Layer 5 of a small transformer language model trained on English Wikipedia (8 layers, counted from 0, width 128). Numbers have three digits each and are written without spaces.
A neuron's activation on a vector x is GELU(weights . x), where the dot is the dot product.
The model reads these tokens: " Frank" " of" " V" "ult" "ure" " wrote" " that" " \"" "K" "arm" "a" "\"" " had" " \"" "a" " th" "ump" "ing" "," " un" "ins" "p" "ired" " beat" "\"" " and" " \"" "f" "aux" "-" "ed" "gy"

The vector x that enters this layer's MLP at each token. A number n stands for (n - 500) times 0.012.
0 " Frank": 502586515475581488480320470527288602360439374453577481401431553696549396514614339457500513495465557567538511478398505523505477510526404496437539585531545460511479539369522534602480423598370362531551668518557462590496500449408542583391472539459603402534496525476489495542524498500619549626644536649438537546441528408488620644509489375514507314333382583456579409414513472452582546475525
1 " of": 605384501413574492406277465521460428345360472589658475400435586607483353534571444449422540706473519497492480329515519496508407536532485421498574543458544456442553484443429462650517533536377587434590518473565532634581497545517456571463483626461584537452494514602552451524371456543606478658556474505457533201362439455470598554456563453466426428380538705604434427379530597651610442507553
2 " V": 492454408396577569482034455412501452352439441532625394302519449611558442562654378509421519608408487504486466439528471447464569514537494474507589433500487459456511477446516438523516513587460480396631469570505546583516400535566388578688478530578453474403602674546550514397548577489648496721596477517436445430478458503565645488456511431473559372460531602609413516462541627446453461521570
3 "ult": 516432343417575500456283480612476384393405511620553465278490455561499462578519389528387482651441348510476534380571563436425401436493382504574459463528533489514484522453628426561513566539436523319605525459413594563504487565658595591556484542458570512573547613617521426398510451453551552712565499501421453250533536535548472484571442373658483411431489550612446310654517574635544502600460
4 "ure": 510506386311519531481369493526370326453334457509499506392447593621575375535536496541449481659397493405503357271614475530407495379412459542469554398676504432449464525480517366564383551481422553423539481510497579554557575553585463470654500439458698442515501594665539485482416507513600449670634424474445437354504518431563718492550568474609376419390527756537467413616539555599525463557627
5 " wrote": 539487406513559639525356567535530391404408364564521537329400606673560415449591433561485523566456531376596490211422547643465561474427541604409543523556517442438489499428482471632518473508399476414537456581432589488499516626485400588502479522517540457432522626572644531580359485521523486696536457653375550336396460324457565534789541392491518470416474532483458429419526526528530408491487
6 " that": 569524463451589536499303533494594513359388395526539580317476475632554368452609517481465527515553565512631335323435563469423496461488524603352654591449544528401574516401467498593450514567440405455564534596477546495449567534537560544497408571452567427448542541437651528586453468612603496653546467562326612245385416440543590536597543479439476492391493601398476419475500412522563525469482
7 " \"": 505511457448560514452342548541457562322315417551572534398363505613514451570620477460397593459525509546629455397393451554386491450558547534320591566499539506348545565362444538526478467630465470502541541557404461513414518464481564510529365640530521533527490546526619607560479471587533679641513489606391571431394492450520629526621476431507589410399449734430531408325572505451458505522424
8 "K": 406406463434604523505109515456437439390467564660608388396448476642558340561548513453413583511534515459443456458411564624337399534519545502480582580379499519485409493355421592458496413603454501441550549570490553571451424445575519525558493449576638409437490788552631486508630514421517541622573513587313549488431583506584577511522528475471492475552528501519459420481420613445533449537439
9 "arm": 414442438401541457432229454534480319439385525586619525348481524555577265562603463488352520369472402447504453464513499448507386436602518456489546610519542660492499459549429510430564443580429551450552455557454614553435478562616437413412447428544641455396524719634561537458559458562433470480588537492406593411447669559522579487630546518532519358536487669578460364682449664510574470529434
10 "a": 385518444360545488415243422544474287400443521607513592408475411619654285598579573487386522413501492432593571340610585490520475422563432456426609610560529551392478580439322539448463448487414583501532503541472563503506436586638458513492489443472699411486473718590542507478422446617529510495596393487317570462392610549608562590507577490555500482524522591478440385545367575535522461499548
11 "\"": 538461513504578478499227533597462451359378490588603561454413485614653206559578532431465505478469579543551428367484473542481515387542452556430550521555595432325572589368482500447461466529401424549464567630407592534515540593492340521568499483578542500468509630524590471536422458483530561608483505582399592399409416474512632690697473382570492428428555695333441457430512468538470427556511
12 " had": 567484457561536565416449544487549458448414401550717490444433584621539275492650473515517533536530523511480498303489449502486458430521597522314576518495589434448453529452454517581515361455442438483486477567436536464365484560560503484429408477527513602439574650656508535598451449456520531732584490561405634340287459397515611572602661412535570568382423596422518449433553502522519434426455
13 " \"": 528456486445567498423385543521489472335330417516529530404322535589528519495652482487391595462533513537596480421398462564363491470544627487341585556522596464396489574337447590506514457558457462493525489531447469457416514466483531526620341605529507573535488591572641604528495458622577633663481504533369577442382480429531637520616472413503654483414433696447553423301583563478448461545394
14 "a": 478421483433500506393319550470547455349613525641504540507460455648607500477629610545360645455542482384493477485384527556439507528599489423437646612451599514458456593354270651453555354526459491428479553585424432507467547514512551584528402495487612414537445609586556559568446395535520595633527447486339610489297482448607554561468531421491573526415493520459448428461499538551535402450448
15 " th": 393390450476538484496316518481590477347471442697594516381407443587580327491489604522324567499367365551603488464431480450469447523519559578540597562465643395513498631414468534450488426586572546415512504548432557518395415439430417507556420568499591424476453675548591552563575486468531560732540537553307583438427426402573530544609524419531471457433428449454555574363590586538529529642340
16 "ump": 506402325401683519422395487486530310439473491554602522397400433521582451477599646456352508560442302497536428309607466432501366515670568491462513544598630547471539629480472560470528493494467578495515507605480531440478541483491453459537512372539692416378462683585578478551447454437594537642548506502373505447383445452607607403578624392575498436472470435385523312512547590640512548531427
17 "ing": 501446401430553477419415488575540420399406461639542518395350509512616421332582680525387507471521409396612420278614463536456438435517517516426546460626686445401529629401430592455520536425505528461537491564578458471555526505517406468496512465448644446376477634554641513581456451467558494599625489520349505373262418422618637422657642423626505534438432572505510514473551534586539545594429
18 ",": 531426492341593544486346484593623499478471465586567604436450489513578325451589606419320605414520450332537455372535402472530446467573511506392556589581651479382570578408406623418399463525470494433493480590573485514501500521515447532667470524503538527391460640529609512529492453569493559688610481532364551319328435391565693530556582376564645562383463453420503468457467508522494456515477
19 " un": 495363491447567556388430534555469533344364507486642525455398437520502408611568594476382632535456373402667548426397470632475565534568489535458567506475594403491501520396448539515462509522430492465498455540494442500461509513535382517671410659451579526501343695566564466524439385462446562708471590577409696487319483490590486478605551437557649424413447578358514456413601545501472442510416
20 "ins": 580420509435541421582445525486574404335435529445484596523397472559475596489528592534392520578426512365433407293420516542511466465545604568390581601476589385528496643442408549395343374511535608352444483648400581503517532560545529444659489474537588422469270566680589461503554394644556554583493456533402586553423513376609415399576620356507607471471475508416563437559504543562451557498464
21 "p": 551418506391531407483343531505671405447510497542536461415484388505684512585531529585503507456349430370518323447413546605478403495523535613481615532541564433602495581482467610438453412421549468340453463681515617531508482512542435372589486561575601531378329490660564482439511517563536546542480565600335576519489449396634505479500642286520580504574399530417516512404554477582382480500401
22 "ired": 539355444352627451481360498481463536373444478541589508542417454547625325455580559568493491517474476414558452292587451588557458444437576622389544472573608446567558607400458518504411497431496523394506475645554552467633520511568542472508473467482545400376345681675610478545488486343565505605572553548436520306301499541643532374702581400527543576425438564523539398399507556570487455398424
23 " beat": 505447397458520480477239526485429478391462491512577532397433498622508355530529384584436529502527323508566511150527444554394406526458529529366511606476712433466572595498487552499434498503347558432562565669525475497604412569703439490586538502480448454336376757543668456501451524485543506581604530550472589387344554429561496435519568418461535567497457486549534487489513570595522494570483
24 "\"": 600412494444587499531232559532456487398332498619509572445466483627621294542552478466480472479554428529555437427472440577439491448473464565398566515541589403422591647387503492460492463575395434580459572607485517582559547571562310555597488522620493450472453657488531461531449486490561565553458589549405606303361410461529700588692474353496514472398531667391466369433568520607461347536517
25 " and": 552417574567606524446359488599583527408351459549687496490492592566592261540527466526439522556565453433573412439490469459464487434522420554405550588489611420495540530500400456526547345530499455428495382543448488449458540548550494497543451558496564547371497744432543521501442470537642519667457554597325598197329458524483646611627560385511532612373533637458521480484519423500519369464490
26 " \"": 495375502465583523429343529517449510325309435518586577397328556573509501551644441493371594478583454533623443438389436529389484459541516522380557586499574467406520560380410533524467444594489526482499474554465431447401475422486532552634339679504523544537460602544613578544534505659586640619495501512395580410393490497489612544637452418501578494486478768440531370340584556482467460594410
27 "f": 466300489452594515349253599462599403450507572588575430476427500563571448567629527541423632526488447431476352547381436562412351508570548614497609612467537504462456510503395464491592374565559536346580503572486492483444472486395516439548416604439649485440452662621547501581442414483573568687545492511321559584459499408609562481402459363529586459507453504510512458420554540624478425545369
28 "aux": 442516469357620463399171557534449478277566544553599457528386473599607484501657486533357564511545345409512523278587516422418443500587537494332551457602548395480449617465501576425512444467522602450586459508502562554530534533519469571590465394372661467447423663551716499479442478485564525620541468392375520382399577473468418507540528434587567519349532531577500394576504613588498551579450
29 "-": 478326534306551514348355430573549444451406516557546470448338464525455388589449466555352493597625528383610517445414517544424472448521516425485565551578484299420558533579517499507423406542391575505461371442602495525506520521475330557717469508504560584412436659713603568497448435626416562599561505506378456499415513487480544660448672388593542437536532624380506453462577542638422534660564
30 "ed": 428324475379593495408236499523522381344477454585571441492379494573506379527633585582392521565499492306497478350481409630443492455514531549467556534482581354494545486483448611461497391499435628440570403595546577403554506570484494497511456514424572424469495668569616572572483427498645512640531523471537422450353505481557483540483546343589538508477635578605551464430402639737496446600383
31 "gy": 498426571443650455486295502456546415376507604689562420419417468562562390523505512515417400514538371380514516472548433501455507407528583588533633458542523401363416562453356588467392478534331531325489412487529568504592543544532324489551416504439625412491423734548510481555444534565618573660643426463308435379409497470552545640526584342580553474480495564454619465565524556599560536663485

Each question shows the input weights of one neuron of the MLP. A number n stands for (n - 500) times 0.00078.

n103: 381482580451625574444379433466480392560557499446504618469470586433626457433594595500456603528556559427445597447506479440481457567340518587399409397551534576325419448583518389559593635446642517605598441594534641370587436486435375459392457464411473517514536441481260335523572630327542451365614562499672447474307408464588390379549407543572520470630476506410723403465481517588412635650315
Which token does this neuron like most? 17 "ing"

n129: 768463512556460600561389570467460586345540457446530511328628523457476481461548657337568363641674626486538434580557645457394517399703532376503577597413617395456494387707441505620330700592441581536389518678564580528395674357458605352321392596499434479409639516466445619606590588518513537291418492367495552426413397626433538589273463476384583552569555373441359539370505369328544379502501
Which token does this neuron like most? 6 " that"

n57: 497468486519370563494586567588551595565415667499531508494515459455458355550646743489372276417451524654451690538588370465597451544628296461343382410520495457384451797451411342646315426527564593505631634604308520509550419538586438371325443524550477467458692438456355538512522462459514620399488572580564467597649514551494406405571590621468527377450526463566500404410431448347491491498662
Which token does this neuron like most? 10 "a"

n307: 402564336641467568512512524577596563497543631544531560613451520573591618466603480431687479350442515609430525479414616516534561650526669540345330441346536536454456445403507535384399436576498520451698658422653430530596385620457449422435235364451481318415507495442623430540522316555519441372556591464436749709426376432318543429493559360773414699595509364374567497454429674494615350646547
Which token does this neuron like most? 14 "a"

n139: 286581402399530655464603491618524485474539459497390525405434443504496423523631562446470429512615448635685501512614831172512560271606501624463596466435443546510423345350388732496523650481675555411465569382458529365448580428449587504566629618479544298550589454674386545436728461647521481527512607476460459464699072409504560497713475608479467487540452421542630499472364184528465467507506
On which token does it fire most, and how strongly? 6 " that", at about 1.5

n334: 522522196621648428528436483394537432472516465539457585718499392563377516457506553753466409349455510514444475465625371473522588582548523618423346519566438467631379335454514430400507636560517432567536498525535582611468503554556532547430497601673601502463322591265469521572567331353456469457522414625596657457453603644663573446517445630476648533377397453405516659401499271495516621372576
Which token does this neuron like most? 22 "ired"

n186: 404590589408590673539507354373474602553734564669567517540571338444528409592471535518603408407462570544569519604458478578527568486535445512734581569717518421606499405572663418385530473497424428385588505465546555468551418590431537355380527390380532576583520332449426500519600556482381561591562530570517536327503536260388386401768529524502492575597429485450453653367510533684341424565439
On which three tokens does it fire most, strongest first? 21 "p", 15 " th", 22 "ired"

n205: 624478457529606476451464395337453650447613302571414455461466545532569472218486665503573556338326729471502408596434713420583634455497487668450549571467393503447500541361414640748532505531282490519523580467298563402430350506478718405418226565377427358618566563399370445621602454754511546513528406307609534459492193541596364374147535464394543662564390257393505292560476386594821484453547
Which token does this neuron like most? 6 " that"

n481: 566442621480799507409502419615544500292519462525674526467541574347311434415539536414608463419672603551592546502487492535624626724502615458639429555494421436409423475715405502531485513580591459556577601526278446590394313420462733531312483488448535635515605360742521523663569615618595462369443412467452392357298280623496492484400522689562417518479683364486653530325435492518619402272621
On which three tokens does it fire most, strongest first? 1 " of", 12 " had", 6 " that"

n247: 397654476430541333467559355340615611326349507645469538347497531490689515549600409330322465557515498464482672490585428759564520539578536390654486474453684377591490656457410532555436626378396380632404448460588506699419522560399618434462688651450429313466412495542531571547538503532607665370460535690553406469462327482543510359499689533360584418380561447436375673490535448457450573369338
Which token does this neuron like most? 17 "ing"

n486: 496630514501453497374605487489354559495375704504444454497557402394459524482550575529452392343435402566591425582680611357526655365488552566296598507537704502609655567363608466521539548290643439605722656595489456558617437529512379184545489572451562568401515542623468477517469441412568519333359495400525669553477484435497614534516474462513596556448445508426479658442394483291532656371508
On which three tokens does it fire most, strongest first? 17 "ing", 22 "ired", 21 "p"

n141: 474660452493521577409560649555601541425580623432578218464502410369543461533670579363462390576532602460524475500544382684439568509426341466570442218281574616488572548519439688413354550387487539507618493561565513495774354576557512426436485699448463292650542370414248620556410546455520570606460623571564467487656562554375427337682526496581386518503534272498350491442392559424615493491541
On which token does it fire most, and how strongly? 30 "ed", at about 0.17

n216: 514524623554443523394489603515537557404641508487534427372710550556555568518342621498607423423423419369426472555640517451646583568572497519494347495576509336188423636290633483538543497446367216569580494306349378453584561464598626616456263429562483579534536544587423619569585486633399515438523669513538531608675559593434504561277745388517450651467564343462397537517386367522728618440381
Which token does this neuron like most? 14 "a"

n31: 458641538677560506523347779564493658377494550660538607581411537448485574357533456590636420431585581603682467634379349523465355384414572415559544536297390369448616592331321498307325383577519426710510576456427522611608613487625327373432551600290616353449457453373495599549539566780540499485361503405555463555468411361565620479312519462344541539677514488473377433708605316533451523571415
On which token does it fire most, and how strongly? 24 "\"", at about 1.3

n316: 372521556327624467582555604395623650422631572510564528460327507545788501504497510567510409532603546582494672418486390414464451729376485653561326540401495524417562419523628347389360441629499398526630522445443452453544454564586380603544407477573443542459394504446565429432368461641442757488427610338485576428583667553615465391297516568335517522585534379283302459434616567616491688376489
Which token does this neuron like most? 23 " beat"

n246: 472338740562493484521533624448664496411437593370464590312634507464416411504525455305755585489613462497564544465371655398713496568497499507480542529411475472506559473457512710500431449526404313262475413543692502449667540340528640142516468469506826388430608489321403439553358448338516599443646567348540608638586573394462427377480328759585431483517433434445375563558658446496486704533730
On which three tokens does it fire most, strongest first? 6 " that", 0 " Frank", 27 "f"

n323: 413595558491536507615605555476522478574652469477548516636541509480512416480379497564439464575399680554530739381604492450328512694456725583381531373606457357437469431492355375400524365311452584645556574644463525586366469441536634560650497508534549372484576331509561230474567640513514531479494418560615556492556601502475507653465552549450469357471408509592561606523556667589592543598532
On which two tokens does it fire most, strongest first? 4 "ure", 28 "aux"

n464: 472522514621550584435637512626588568592575480536525679377495577308604321441465456503552559522410350559512421602573778558715500667458554508307588355521547574520365748431498335459461301617465613479453559533687650513306540521547588405395576350327448400609504544452623418318520407702354535475620626715574409541641400593540338421481392543388384446559599492648518662330429462479473551544583
Which token does this neuron like most? 15 " th"

n330: 493417431606531313598508588590513466499692714399576369563474657336714528669631581460456558432545520679500748474698227528368451400496559609422450421574399569286387422308556489265282547475377429598456438670614532656700450395534520505635384562405588639491641519517586742428515431490336425389457514373470506547436392536360597472394554519564517451616630531462352497446407433546333423506410
On which token does it fire most, and how strongly? 11 "\"", at about 1.1

n409: 518553685668337501557438404396506508554455541438620748484596620502578568532371466483567657569425490410281412479442454502493493476558257482658489533492585643382443407369457429507374592560440412557630437512570605601389418518352468454439494567382451491728451461643590475461585537462487414615487635538622336505434547430445357424379554425508242576569579282483379495498555674506584468252694
On which token does it fire most, and how strongly? 1 " of", at about 0.39

n385: 537466490466471301473457617530567550647495470520489482527411488514604562447577456399366601630620578622365311434413340471396520496623502439551350446481638779680568394378615348527328570200694560446480682482455524635505441437451511336444513435616563500603528293385498448411535389351410480497551630468485493542429485633554543422557517482435605452454389573469626710469569550494622377495539
On which two tokens does it fire most, strongest first? 21 "p", 22 "ired"

n282: 585466743395502412459529256542486499663530437630489429410469580536464784402426553733460512505420530582592527587554514630438621538461522475578539546407238382421563473530581465430566425482432667498607550552365348471646623502470539410389528557620510607387648340318488429477663349585545688593520602432639631544545358447439465360365470658603653519379436504359501515305645336514607506541577
Which token does this neuron like most? 13 " \""

n178: 404539491584579502684638408588320391483524518414605427672439568548400507434574376405394665419437563555428394474583426513478634561620600626608385406554456379458487430641390462287514474475522723455465425583397471590510492484433558483353542585545392494460411536451625404543449360381452476574364446599534585557536414500498507714460521581647454410501395436365531604355481507640493347593455
Which token does this neuron like most? 11 "\""

n4: 333483565491484638593512431462689528561697609405514419290527492394372371444463571550613482495395434571564232544466478431585567518505585522658618692534532629541547490566416399268431636416587689527550476485397773396423515398569320621411369695488402398542469536410585530510421342508556467638385450555597433466536572576554493592452275569387428525460560317510506423399528374469588549704347
On which two tokens does it fire most, strongest first? 15 " th", 27 "f"

n182: 449504525677350458620675466572474411440640460357581598402402596632512453448446464744560439301600390606590512478347420618528619538543392613426258348535595618518416552545526463484409534554494444583468437478550403524610449414611407688488587437509646313376561546558420631323393588446747538400559570330584450525587538565745494252662421669392446528481402487427402591481262341512519443601417
On which token does it fire most, and how strongly? 23 " beat", at about 0.47

n231: 431550220641457432650623444285446434557717443526422548614429414536430430483302427415510507292460473621407495452537683337608628462399603404475396473512608462607461328461395578738628607522433480613613487600529621486605551419547574425512554578536472261487498635638382437474414687542465382467712437588492665462462529565522351507563496627636561436636443474461547561517499456562426516584564
On which token does it fire most, and how strongly? 23 " beat", at about 0.42

n71: 331514475545512508462376568580613564476534668385471627634489723462505322446390460596444571441444495424447422585658578650523530531504497469497414630544660553616493377585540426576530520589539503518315399335457563513500405468547594489467456422400704328471705603423581414584541668555462462352407332399639462624595384494432406602569479744345437481576555471400537484445385423382340308439540
Which token does this neuron like most? 9 "arm"

n442: 478580471486412455430407639372544497537591443638584457497381490427537443514646727608500415477495636525530565662425462467469565485683495541522456481412609785413462428374340551554352526650492433527631332474544491575498330687340444465448453649484579285493449157480528659468527532441481532490432539546427396540421472550497534444443377463522483591455683528474437524553524435617518523556436
Which token does this neuron like most? 14 "a"

n123: 648495585633531704547497415551680419502561395561573338555640483514615359558660659321335529390467667414577585519612412502595510514750481485433444507427517557677373453509607610522534458430350518490621539533379420432374495461469422423574502541515395423438589544448499539422583520503393352415361738461660498564574592530267530557439450491503402412574519488515680468518440514487464662501574
Which token does this neuron like most? 9 "arm"

n235: 332568549601568296510626573605531521366569448673441508512400694275618507538466515588312669418493575429498456554623610381482596551440490662407531548402541556478476313634536499588577618401384564662572660539639389488484278643624578546694433662653497485439474552464404519512534395472521429534268604461592486333492517382510303420379449603417455461340652490549610437469377521488606525487485
Which token does this neuron like most? 1 " of"

n318: 501658559387340496694651628372600488582503509419522486351517327554351429432570590506428516449460454605458532529374414519583542346461621485453493441228479638594613537588462374509493402316668469533569725515547311398425337417553595512393240630608283543610539541291521639479619452644513431678664603449452520533338566581484541320525436536561484401486481497352542501634385305591483714496552
Which token does this neuron like most? 6 " that"

n64: 502493464435546448642598618445506482546386454390509336724479523470388456525513567605408354601501474428539382692400467524439613414667486476495509534317720544461590397391404473577376369561575464598680490468427337387485426387418664615434481537742573417551412508386454512570538543704442541522447611478556497568484536376505590564531559572625703659535546262436558477507383514599539554544557
On which three tokens does it fire most, strongest first? 20 "ins", 14 "a", 26 " \""

n312: 506543423767517457500547534623282374417600359340491341441526652497282432544566591573595692466657571526630509510360316540448441453564529558645557473615308458450395302482574577638558528581631528551444772446534643464664226395362707390431480397605678528415469306553542359465660518457401476325426620440433513338511503570471464519521393368528659471536606613513471465484465307547524618487665
Which token does this neuron like most? 0 " Frank"

n142: 390394532578318499496660608609683522421571504286469498545467547493406402591526532634484513568413479651538537466336293579407549377430697582722526629392482479545563523419489685357535663270415542429612594410471598466316569470593455377509566456583477516613461409464581548508571514520406419513524522732478359438458804739483523550554434559363486398343549605288512669429522579757613523371584
Which token does this neuron like most? 19 " un"

n114: 262541488447630562498717502425350352573424620577428543641473585529518521500526534492511559380550603394511650489422446585347359513392560347467381558489632466554618451265407485693362398645493507541486514338455469517510537401396618437479443513641396610527414590547554431625523499302683458467420623431370318481596351362349369451482474573451407353588592509275528583336585453405488639669587
On which two tokens does it fire most, strongest first? 13 " \"", 26 " \""

n506: 600472459357531394514619516621466635596375558540460574588589553538498335561538582399608574472426496539527648608590488528727460515425500493543537358426352464564522587453683542518464548511494418565300549397366524507518692447619547372507544525392715526459542516333394520509432498621524389318305468554625537479532355526798573514489402481498421518404577508559377377480415678512458326641559
Which token does this neuron like most? 24 "\""

n495: 335538587572432483672595481574522550447496519653507627455515401370257495436543565292501628600384565365400238508492462534651610414601610477431570524549700524387471614750327698479567461456728674430565242613311257338372601505453479554446563263577568389560513288539441322449475769467438477428510462619512608599428587391536627242577375524508491677402399359545490484421374585576327536574630
On which token does it fire most, and how strongly? 20 "ins", at about 1.7

n358: 588354503570461570411485389744605495473515483540605595490657610387682534515548670414465481544479728525640397642451475496266549367533484313498585569496543533468516581563550688539392479591491377674390441340414464605318436389601594230579563255557400507679380410394407491618576615405511566374648487607400223578527568564467433662315471479263539375407750558526481451387532444387615458497338
Which token does this neuron like most? 7 " \""

n218: 394557608444616471593582457626451559583323652535522335610514491423413408505553495379432445590555232445468660588554435545455540580532478535422509382616469293526516355565534524601288485609394432714446631609437369502446531435475663539610557601526358673628541405370507685577477582590486667472433493630549521638571557516430598470831472520669618402425634423547632415430532451431414501496344
Which token does this neuron like most? 7 " \""

n198: 473670547416693438394532473521475535467660629566548425540452568559527518400535650463456448445542479585587459660380354350497501368628261518470335448485436576449430325569554509705347591541563484546586427362747387499552570610512476375578315526441603542491503454486568473428336549549422753437608626509421621454537316625445322447596491620622501428357359364482467467517495591601409532383535
On which token does it fire most, and how strongly? 28 "aux", at about 0.65